Layer 4 of a small transformer language model trained on English Wikipedia (12 layers, counted from 0, width 128). Numbers have three digits each and are written without spaces.
A neuron's activation on a vector x is SiLU(gate . x) times (in . x), where the dot is the dot product.

Input weights of the MLP neurons that the questions are about. A number n stands for (n - 500) times 0.001.
n44 gate: 372500460712508578329667585607602377439288552413398627484646637564435524447484621375524546689313377444594383476429462374332534546261492428492601409597314420573162770516539500540380424652528516570457523814335433685530437235553385488310570574551604622683539339362630462476516543419170647597430345441621780234802472561500470638481272599184418674602480675694562467339531784563516241444620
n56 gate: 625520531493417400516525476702367444493317472476723562635460572507567434350433587538437500346654510459184396383650659732485542500644711585555532613591521507653222350618655544414447675450377393571309436527481282377557523527672469497439319426370382628755446587497520500442419517395610463664426567561371719572704558493409536563432452434370547408539652533733624461554419282632681648458654
n58 gate: 638747507260521428375329395434612486591388541540433566467678285448466316381298530601613607593442309412314789522668325430613539560678623377437371640706507665226500740637373381648582386424712341600615396485649452532640431532395342328596481451405496507454536478457450380325442326590481403624565583260628482396538682447507486455538604553372446526530620314309464587376402552798367493563358
n111 gate: 450511612723493346695649364363572452492737442496675523411436440531672625515444527500519511571650671638489369469736533489451376339500766416562345408683710485567574411739466594764586473635432273476183410358280443685425511350461439454381528484428442566169339407511673540364417617554583403543295608474414552552532617445376438531381619380683541511610816303345616295307568462689437606372280
n151 gate: 530643444616421486458527462459588745424521386277512158440539706655652466915405613368702674458540526339533518545441733422547585557528621350348514504354533386709636525621544368373369616383489429395471482608518489417514402558557362607481519465455455300244434633601622374434695632375500540572471474264690554293418456496577489386641462293611471641581783457610734627618405545507211446436430
n152 gate: 813599642570717470464394459440397636578815557673534500480386420194521648554378423345549539319492432399528599440512611520828393581612520334481492496248396488636655676342702516609469423796384520630653496573264300129751432303562496648575254355532443438609575467547492411548544666373145504389582441460381407470500420407548466525328220419336437320533686438345559388444512642711429558488311
n156 gate: 426476617592608398579404614475493690389349286391661364638389643219618450620483738645511691503407458479587679567444433354556537513481521517367527672383636537605543527710507459419462602503469232504723541496414507582516493349647423434456504345769518557366479315372453470649815441332631558372544466476772503618686674540528547500507486376308417545399462657311569572410421338545283510632427
n183 gate: 670249435622573473760636431500401375504438690554741443417526579420463251367655576453529503614588450468575342342557568393777309428488475534622619410514300449472569657641345549489640687500521395597609521611463464685503311388353622489437355441486742582427415587486476760617659436402381517544514588677767399673410521479574333639626608521461398396751574527642292578614489623273430479704534
n216 gate: 606472528215597549354589570440397391401477520472624468577699571569574783408606671390492348515453444492301535395556511580615638585582423458458348661465528650010512293480421843347422407792412330471437299649394508523534277567467404272667392803412427662323626373411554521460544642431571594418575622492697309517383679269682584767527468404428689528720290512622559554245437476417533554557311
n232 gate: 451445602646616349615634607455653388642364382448392515481808719439699347550327435732764416539489470305493710346392543381548586475693587493689628545654444525631667613412566482617661459368403538453408706372628522566517288636546133448527383577541451385246622687464652599659389434492231613607540401682527569642653374439541464535678511536220485522338614565664448485645529602326477486390598
n284 gate: 400534585645639446487472263332457540523460322253366401508484540535488516565429415400438559336459530370387306344648337481492446361541662464424504542620766500522658600463478328657537565493292485524366261450723583515741625601590405519504271178690277493333702341489551572530432826287449567481351429654477197488639304354425460594626742566413545413473410442535631370451463665346520551291711
n44 in: 210673359488588355495278228556609481386466621353317568500550592556671630470531766601512450575562639580504430628326421302209538573470218500632444365761524470465557539648469512476438620512520540409492656572380464728526672609390249409508578693595693401433535403519569378457492371111517791638504317563630631454442595683586625524372512591528320885500794489658457615520535568579377202557621
n56 in: 435574410417356627512361515500473438394340728593527521572448489384292453466458428460449372297483564439239727421816574702504374548534489534446436593318607456524384483402609500514379611437312364493521451389443394465507651563507664468422478331528274681637318540414448763282299370420696545728503598743493617575671426575426402394446461541610451330529504449601717559285377403525662654565724
n58 in: 749621654195442416644429439478458450347365466522512556606457414647370382379409477560553645657537281377123661556411369378654436611540613525390412519650668553439557609537423375702525418412767350698609504459828507453490668573370444552547380388545590554286522640558601410345445500576453358557686580294607594625628530511504486462433823461455419608354599208367335554511654485681407514481375
n111 in: 455456383504258412394449366567798496700682485620560489542654383549538684539302492481443496556533552399496511590485699701599372428464682504578489594651661611507553544592423607500310274753466474336273559192564396667476465217592493426496764639455394356297563504540464465604430622527625474470299496519630768347426593507504397454493624590407559511685743511435478744218728391422601615591308
n151 in: 462423417591475532733516511526450619462450599381544627568630543447252489365713447640592496371405634433470427653630468426464724579532545489681511466449500578634546365419426445834442500485530530547551471440574307580444760416561324344205430569567587274353618485450410642397470574553349817344522226729336475641531389475493713722550602518526540779304445404416291442611401541507840360447281
n152 in: 684619577484671337381343364169511742438569373266543456459262487271628422150555897435620680394611476500520480391416554456496792516708337600412573496508440400547525583575361492411441346480279374592413326302565665265631435480545601568508433558456728399596750533500375436624584313734462406344283539352434496504466440547309404550446537180351381408300607643406480425552694671480600485447728
n156 in: 655504666436789425475388574496521581376514303442621456655458584381545291326608459633444582329539464515540870474304698369674448584414341482202552580557602472419611450618378572419521566396605268458536700683579522546425294475608394525454454496747434654537428247496613558410684396444625390411550654421589404462584815486608583440389482406449482638500680682567414515478407220612360507589450
n183 in: 458334304427586552580488287511465536358625462586500619474504547477366367408463292576832525773346258175411548519563450352579596575488466525581489507731560578522345500467651504620511747247400575593573540511429563373576468478336567619671430723303696536197493462435655610718408540587438555435383522522458460617239548364298351703709602300589298433531445364413405307541515613408400683492434
n216 in: 565389534248518454615583408601390438323723309564528080485492402508569362468349580420531241771456268643411611410436461545412436727609280583618468489474380600584611544526500544492734417312605440418456507417372328493696405393465665530594387798485386601585633309583420583623407385229469368450716452522684427559327571439537639496607553658395474444515463500679570411452411659455275702355598
n232 in: 451504528660384256700458630560553500570538386480598356500727692443713320626422318670623461444543432312536527512472709273589752454556759534663492576669460447515784605441492410640601492331413645350645719452655357605467259649721288663483313347647637354464516569620357382599433366366446578594809363453476457664437266473599561459754552355217559548364622393537669595571237649362632581451467
n284 in: 578614585358408522557621414849547541547368477596766611453512540391579829295519578414429340486444427531648545381508613374504635563471582419438638492372354471533449451421621624539466535391843651616575654577453412433425435511433538492584369460381678423470455469581304229716299288559620463664526387341559719311640732555667511370631206408446734343603474493356214429458760593720365445426504

Each question shows a token from some text and the vector x that enters the MLP there. A number n stands for (n - 500) times 0.0078.

"ins": 505538595435633543364372656542503409497518702601665486553459528503452570603564492515416442618472489493574460413522646469551395613603402588683475640422646544515470493602414291489609614472521406281466424405381437519404653383368568421438511346492537353569608474445507463475501457609481400354539478576407481418564422452429402512541596425698442580484522506481510553613515637468495454538487
The three highest activations, in order: n232, n284, n44

" year": 293433496471571417380532623495577472529632591589608376524633650595635449531503515375428423570492660545489389698488539548567413527608508577764420419498573545624385559500430369493371594450473440545453446440545416428507587613359561414502379453447588537552584525637579521452530442582633585348571496403410509530575403465579374343614548509516548502571381478547447594454475548427461369558393
Which neuron lights up most? n156

" five": 460408631534486530487506522568455533638633505568589354411591579607534538615369421437399539522613582643421511640560578460596387505598504530634555532377559456495443439559513521407535604384421557584487573454667469490359501553317531418364429343473691317591629488348467470543617412593528552306447513377384472386487571508645463507578568350510481537435395607583403501431475594359458625569530
Which neuron fires most, and how strongly? n44, at about 0.38

" Mil": 498618467398365458285443544573442443518609526644621445561649592511645392485432507508396565442578479566528489787647490522544368492614590460643529448590536493564416462374608506494527602499385358622396406519605449460403646443376667448445450461497575360627619514429430560515434428604607518408429269549335450492567454565548428500410590518582463503422462556538494613556521573773477500540490
Which two neurons fire most, strongest first? n56, n156

".": 406469469524579460471474482540489445461549707478514210448548502662551585570490431389498484443569489592565446654477541462651475570852393396563460624258622555498542617541540449560394447546519495452542321460505526534546494505313581410368358452512624406617479622378732421534480464612608532407477432575444469395510423397434483420482558424572472542479414486522463521479568569434378637591439
Which two neurons fire most, strongest first? n152, n156

" in": 443297634614505458282470609481517562433445465603559441469725568750528557554457484472506577562573517542477487503514634446613447533673426447495458524378616449604562385464491617409558552503421405379548498398416437499500536393402608465328407461442583422606623458357641485433422472556519489500542479402390472429652662443421372418617591456479470565235452587585426632423571519463455555390444
The three highest activations, in order: n156, n111, n183

" ": 488331439659605560455519493517461450604763629607559309433629560644574514551504454480364538633481461523435492575503526418569464642605449493596391366432556399484524517483530406529464545510437498440534542401533491536529565567462558431415453444472644583648635447524444540591491573696615561448475497550416414357608552457507433543505471422479477496498363672482348609526548639639423502570487
Which neuron lights up most? n183

" location": 396408475512503484463556536441503403412454560593582351493604549549608450582518426526453507589621602617431456672334545492555404559613418493824452718514539621614355501640510389550504598499473433604400488376448404544404586513283636461451414383410560578627581428542413282494515455583584586491480553569440468452636548477564426509581648411549429591465428489519529519430515672352519390606464
Which neuron fires most, and how strongly? n284, at about 0.16

" that": 398542527544578651431557542588461461461525464590522425493455519602477608485592448451502393657476660519545437750454545538596485502599543397511455472470535453546514625627603537548432625681417459393408487417466455414470608453276516410399407400488486387633580539373551551471580397504612637416545531551404459552648681460536353400619645349505470511513429465503339497527541705445414533595540
Which two neurons fire most, strongest first? n232, n183

" education": 444508428526578565541484487438545432489471495636531414407625620640475451522606428364510493545602524539434463644439609501538454578578448516773529602415545573589290527595444409662440650469447496456420604460567480372420608528382588469454382401396543474663579493557472444450394372612631664385551530491378413452638446443482411434589467396471497595531411492582536513352520715345465386629469
Which two neurons fire most, strongest first? n156, n183

"un": 463547535434560589455544534420398323398453523539552379462632679532459409660352571492459299510645360594499563530464588442607419548525672589470547524417558510568620451532507519430470653501491417575514435446380402377482627458322501539416442453437565481645575202446398499508466485678573539341552555606424550554496513502466454607528713472557378544460442470472451620501490532493394360666496
Which neuron lights up most? n183

" the": 395487710526521584408441513503414485501596474582517340510684501590493510549515352483452417372598522501530501656487529396507439458523496468571544533560645431492448420554547580402437526512436431554505617492540493557480571427249574463311428429494513441617612438400533393477471482563587500295525500503437441423581512452514594494731549421537424491460416522493359477460492630539405617527542
Which neuron lights up most? n44

"'s": 382590663560607532418482589473508452534433576587596381473548566560503618504626373551450429405516576579505529500579568372574427506573457374564465567549549461497356381498500307357620526514499467454437480513427513354592497364277566522387420390430565446621596524436560333466503496559586479374443461598292438385567452523552657425689505467552439516325417551470411528500450619485459534531498
Which neuron lights up most? n111

" won": 393346565609554536369356628493607460583808511539624516415482504510619533567302445419512354566535507538357371536463516448626436476512579588478468406464581445617359558622481428576502627455341441374439553389410474374502479500398615415477470397541639417671528377475419587441548469474615594317587509567326452493671536464481464514564492359518491550358512529605467591426500663516458391556373
Which neuron fires most, and how strongly? n152, at about 0.72

" to": 302397624453509490385429593435488508453488490628582400607667546760482510487461435514448508483472585629459412449543576424670487485628500419387408383424517397480471481592506621487574609578450407417525482384475503395486540354323558438427471408540554532635657600403506579506479500570517550465501416467508392293551542485351525417577532460495513537381468465517384624482595585441460683435483
The three highest activations, in order: n44, n232, n216

"fect": 391487420599561585369449602458531440419592514639521400458547632532657547512680470529396445384478562567448408768497586462627427537361399549506629375447437500594428510394457505485500537381324382522556353472498476546373715561289519468388402485409633485556589483581348379499424485648635536521437476561390492351503517456615321299505506482574481481418427459354435496447386587429541467588376
Which neuron fires most, and how strongly? n216, at about 0.5

"F": 394451418414567510228350500418249469533443594566635376544630626534488505474552394455408296646493408614473473487526433414627498531563540441588512593309608493600515485438526471545577669560452529391417366446619429592458489518384543475528436518394691474592497326496460620442437562591520418356477513604413437486623508474531590485559612418487381598373397632478437535522552466362431451530418
Which two neurons fire most, strongest first? n216, n183

" annual": 408363531570659475452469512507486559558583519624555453386717518667517542503278388394422409456496506580549443515452558403576465453542561475631452510382577406555331502565502487444394598503383522474451473436463450364546589437280596417430361386405548473635491477497469317456435449518650634338442415479471464422658506512504552436664557307495539523425457479562440549354418522399499539524466
Which two neurons fire most, strongest first? n58, n284

"or": 453483538471518615460434547528472384432614589498484310510552582396471503505329457480397514505610622608483446771466594388629470544413631640652510511594488529565587506669471640495605540541447408323421586536534578376522545662367596440293442459557497550585598401482524289474555427617604530410539507628444471443515411516405338515540580440522250515467513583380600598377603604608426269631570
The three highest activations, in order: n111, n156, n284

" at": 429413575588603599399421586314547413441514528582634405470529515549507499570512487466472516520511508704490404658487534377580433471495570391517502443527631463645475376519521457421537547480359417511580465381487463433547513424363752451361427386577486408631605439496643532469327494500560567360596441404425408504468554451457531392608495536438552489300417549545439627506552619459478667544427
Which neuron fires most, and how strongly? n44, at about 0.42

" is": 395410579531531453412437613416555435548514589561578464449484551606534500589436389533408484476568551583395351625495574420526467625537465609636554705586551424539420530527590462380422710409534457536361413401438459429679503451286594462326405356510508655650577716492550433504284505514509640467469383480413454471537567451635447517559547468527465608301511517511436562568474667578486588490444
Which neuron lights up most? n56

" of": 412392658639536605430426582404610495503553474679636357469545469708543450444520431438434489549532531577490508764412473490573452497558500582510469431321453417585485490584558663422376578551437428445540415459436496441462466438287495481362429413574550448650532427442630545452384455528490557440520348481440458397566515471654455433650529416522439536269514616523412532332441611301430533500437
Which neuron lights up most? n58

"ities": 410444425527563432436434596396518482523447611633511366522521549594508446488491396457453350623556539580489431665404579523552474606549394483705537667335547522513425491655468476615517743576459465496465454458513466420445681479227586451436460314389570451585640568390374297528437422640536561429424472555380433404581461476569356527608568439563481596407486465559576564442511560353491364482494
Which neuron lights up most? n156

" China": 472517503489503438436421499489408397495493606624545486358609586614522500542473437487413312592500556635489468619440469447516450505542572516771536525301494522557403524574490464488434674517359480571457519454571485486381725369325506422493436337431490526606678520599477461590522469666557647267477424545490491449487533477546706469617625483493528532286448468564494589608472515482491272510527
Which neuron fires most, and how strongly? n156, at about 0.48

" -": 371426416570481510486503574482448519558556592633502400481571530524607591613528458530501510595587489600478477557494523417602475686602449491535480556523583418537501492531579407475573532560479461527401601455472445595475550460339594418398367413455576528677580525602713456589515506623556579436593340615474435409602477368422491582677614421471405538379465516452402567459544579498449527497400
The three highest activations, in order: n232, n183, n56

" d": 384416435579532444353388583376387564524611535593507443504639548536588511572290354593491580546502429464452502508484592397633424537611457492584541495352521459544490593506551571473326494439423507453388581440709513478459608561401516444441451477427528405660546443510656556384493564543643538481465390612373358507682524493464536404503611381590499594398425398518482513486454569577403467588356
Which neuron lights up most? n151

" data": 359401551482548582417516551396718541550537649607568492441496506548424477529335391401454590582534580626469385501484475384618414537632495463828509643457537613530400590625460474513535649426540426506386555451392434581487715350350542446417397504399472534599539463462350319478391473556535556466379586559566457374795559505547552273535504389534512513426384508590544552407580596447495531532509
Which two neurons fire most, strongest first? n111, n232

" Y": 439629454535559431311468603504484504480508618586511453540710572496514519464573498510396345535523392556503471654503498519537431521553575433764500579368461439647437562566500585606547590393411435580376450470588415703396478445410556469386473499366550503618633428558496503485456486582584656370482484406402374376356369546604541424525613477622583497231437531474339522445520486491409448551453
Which neuron lights up most? n156

"1": 407416599575565548306436502569297465556656552478540414398503461600460568493492500457494454640658458644579419522541659458618431454650431545566438488447602546476472556642554460442576551459421438480487670439565396560596613551301594415483458487400571488619594568543478553669527492558580619274490593555298478330548541448402482473564500483588438542463366596541457583502371510426474526588489
The three highest activations, in order: n58, n183, n232

" important": 341311414614626622471510505553528549481614382666532358333687478540530483445357377473443577486561497539391538663465639381600437559574438571643498618428621469485387542552543375513427568504462440519368421491468457477562603490311617461384435406405622456600588504478369369546540417531579594455536499468378485362733528573595430441611546330438509533446490402543474473481410630330505481589518
Which neuron fires most, and how strongly? n183, at about 0.18

"8": 430468640522540329318493541534354479521453623542548460440570541579433562551409470388442582543559374542516497400594623415589426545588510560626508566361551569543499572625617507338602615488533472573555501397686401463480556521367578391450397376411584423624602514540526589687488498561597591335491475524383485328577551447437507405542482402630483583454391654625486520462383491402509512532437
Which neuron lights up most? n44

"z": 387686442582453476384442557444495431412626594484626336481525570507714571556340409499440295546590344600525517385482524444624391598577580485631520549301519520695428443623473551559685579483568408397351348438511446454446633514369435518415503477439439448597645519374446301604497449483623605463646563387364476397486378591662571536475523458594529495327458503487563406508488505622433333471624
Which neuron fires most, and how strongly? n183, at about 0.48

" (": 414356457507610448389530571475499551581555528557551422385667603517533536569534389502486452506525477518647502691524530437594461571573326463554451538456745487495576471674524525463525459489483460494479467467521410577495466481374654436267440358485574531665516542585628582632421535690675550483569444495390455430579532454516479491503459479456421585465457518481392670553559744581408434568520
Which neuron lights up most? n56

" chall": 438476365545605574413390572599558365534581504649572399585572627540480371459484454483479581407708539637584473627429508427538407439663488351620434430459545535604320385567532500628493558468475419423314605363448512552548628515417522372446550461429679422641514393463352421388586425647564636535479425557383491395541576508570530416467566326478589470575493569442485511562515515489480356602411
Which two neurons fire most, strongest first? n111, n216

" not": 335423409432613502402496555486585468560468469562559448522634509665489454619324423437498489479547560639431433840427589325590444618480597279375480525484557416632498400575567463577438620571610480524393451399405471496446526503262530459327501424449685478571563443383398400487550356578513536396687567570450442423618576473516405404505562469604412520346470443491426623631515632567474489588552
Which two neurons fire most, strongest first? n151, n58

" round": 372357486438522523384442547539479493481773546581598539452582518467563546591456389415512588569487539657593522590416493471501432532707491579611448497324588433655336579577491415479439454496434401535349444375558379512310513488355627510490448423375704525627589521530343418407587502605647567463553466513458513478582461438499320481532477325613409508395487581568447633295515574487475557566389
Which neuron lights up most? n111

" and": 457542552382614587403428581546553499527572536590559308463568602566564537516666438435453475470510476574496435464379578518671441520507557321451486571348542501585494486536622469485494438563459414360434569448333531442450550461288536466369431363536594710623598557413402570468458576547515610339479385473481442384579613362615537444692515495492407517430446486499448498483464604410446582451491
Which neuron lights up most? n216

",": 451499477531515552425576622382446552557608543605532357462622578647718498609575421491426451546544587570493513757536491582685459551753484478625571477475522509584562441543550461490428516572466449500434570463376554494568512464265630418373378511473512630691664616444523461557420508535528542410533434485540495458569581367543429490623508430502517584514439562553367547647446621434425430443509
The three highest activations, in order: n216, n58, n156

" City": 404396423538429464390496488586382448411517556616517315395629559616423551460460465471421403624463494684645537689418561518488418498621497566770581526310514532539377594556422340461609570542388407512412502460500531455429692462377606500496390429419546478618584592539368523464521431674575544392432489484345487473556421406644613484618602479404474557367498558648604597534549645549492455579489
The three highest activations, in order: n156, n58, n284

")": 427486580517663490387524477505358579462447567560467367535558600490570602625511345424506570508520480578486544580528463463597440602630382643457512484540577542568482528559566430425662632517538454536444476392474460582548554511443666441416472381436584606635602479447578368569436588582637690358480541668572410381708545505553369407606490392529515623313395545579489594503531619370468506532543
Which neuron fires most, and how strongly? n111, at about 0.34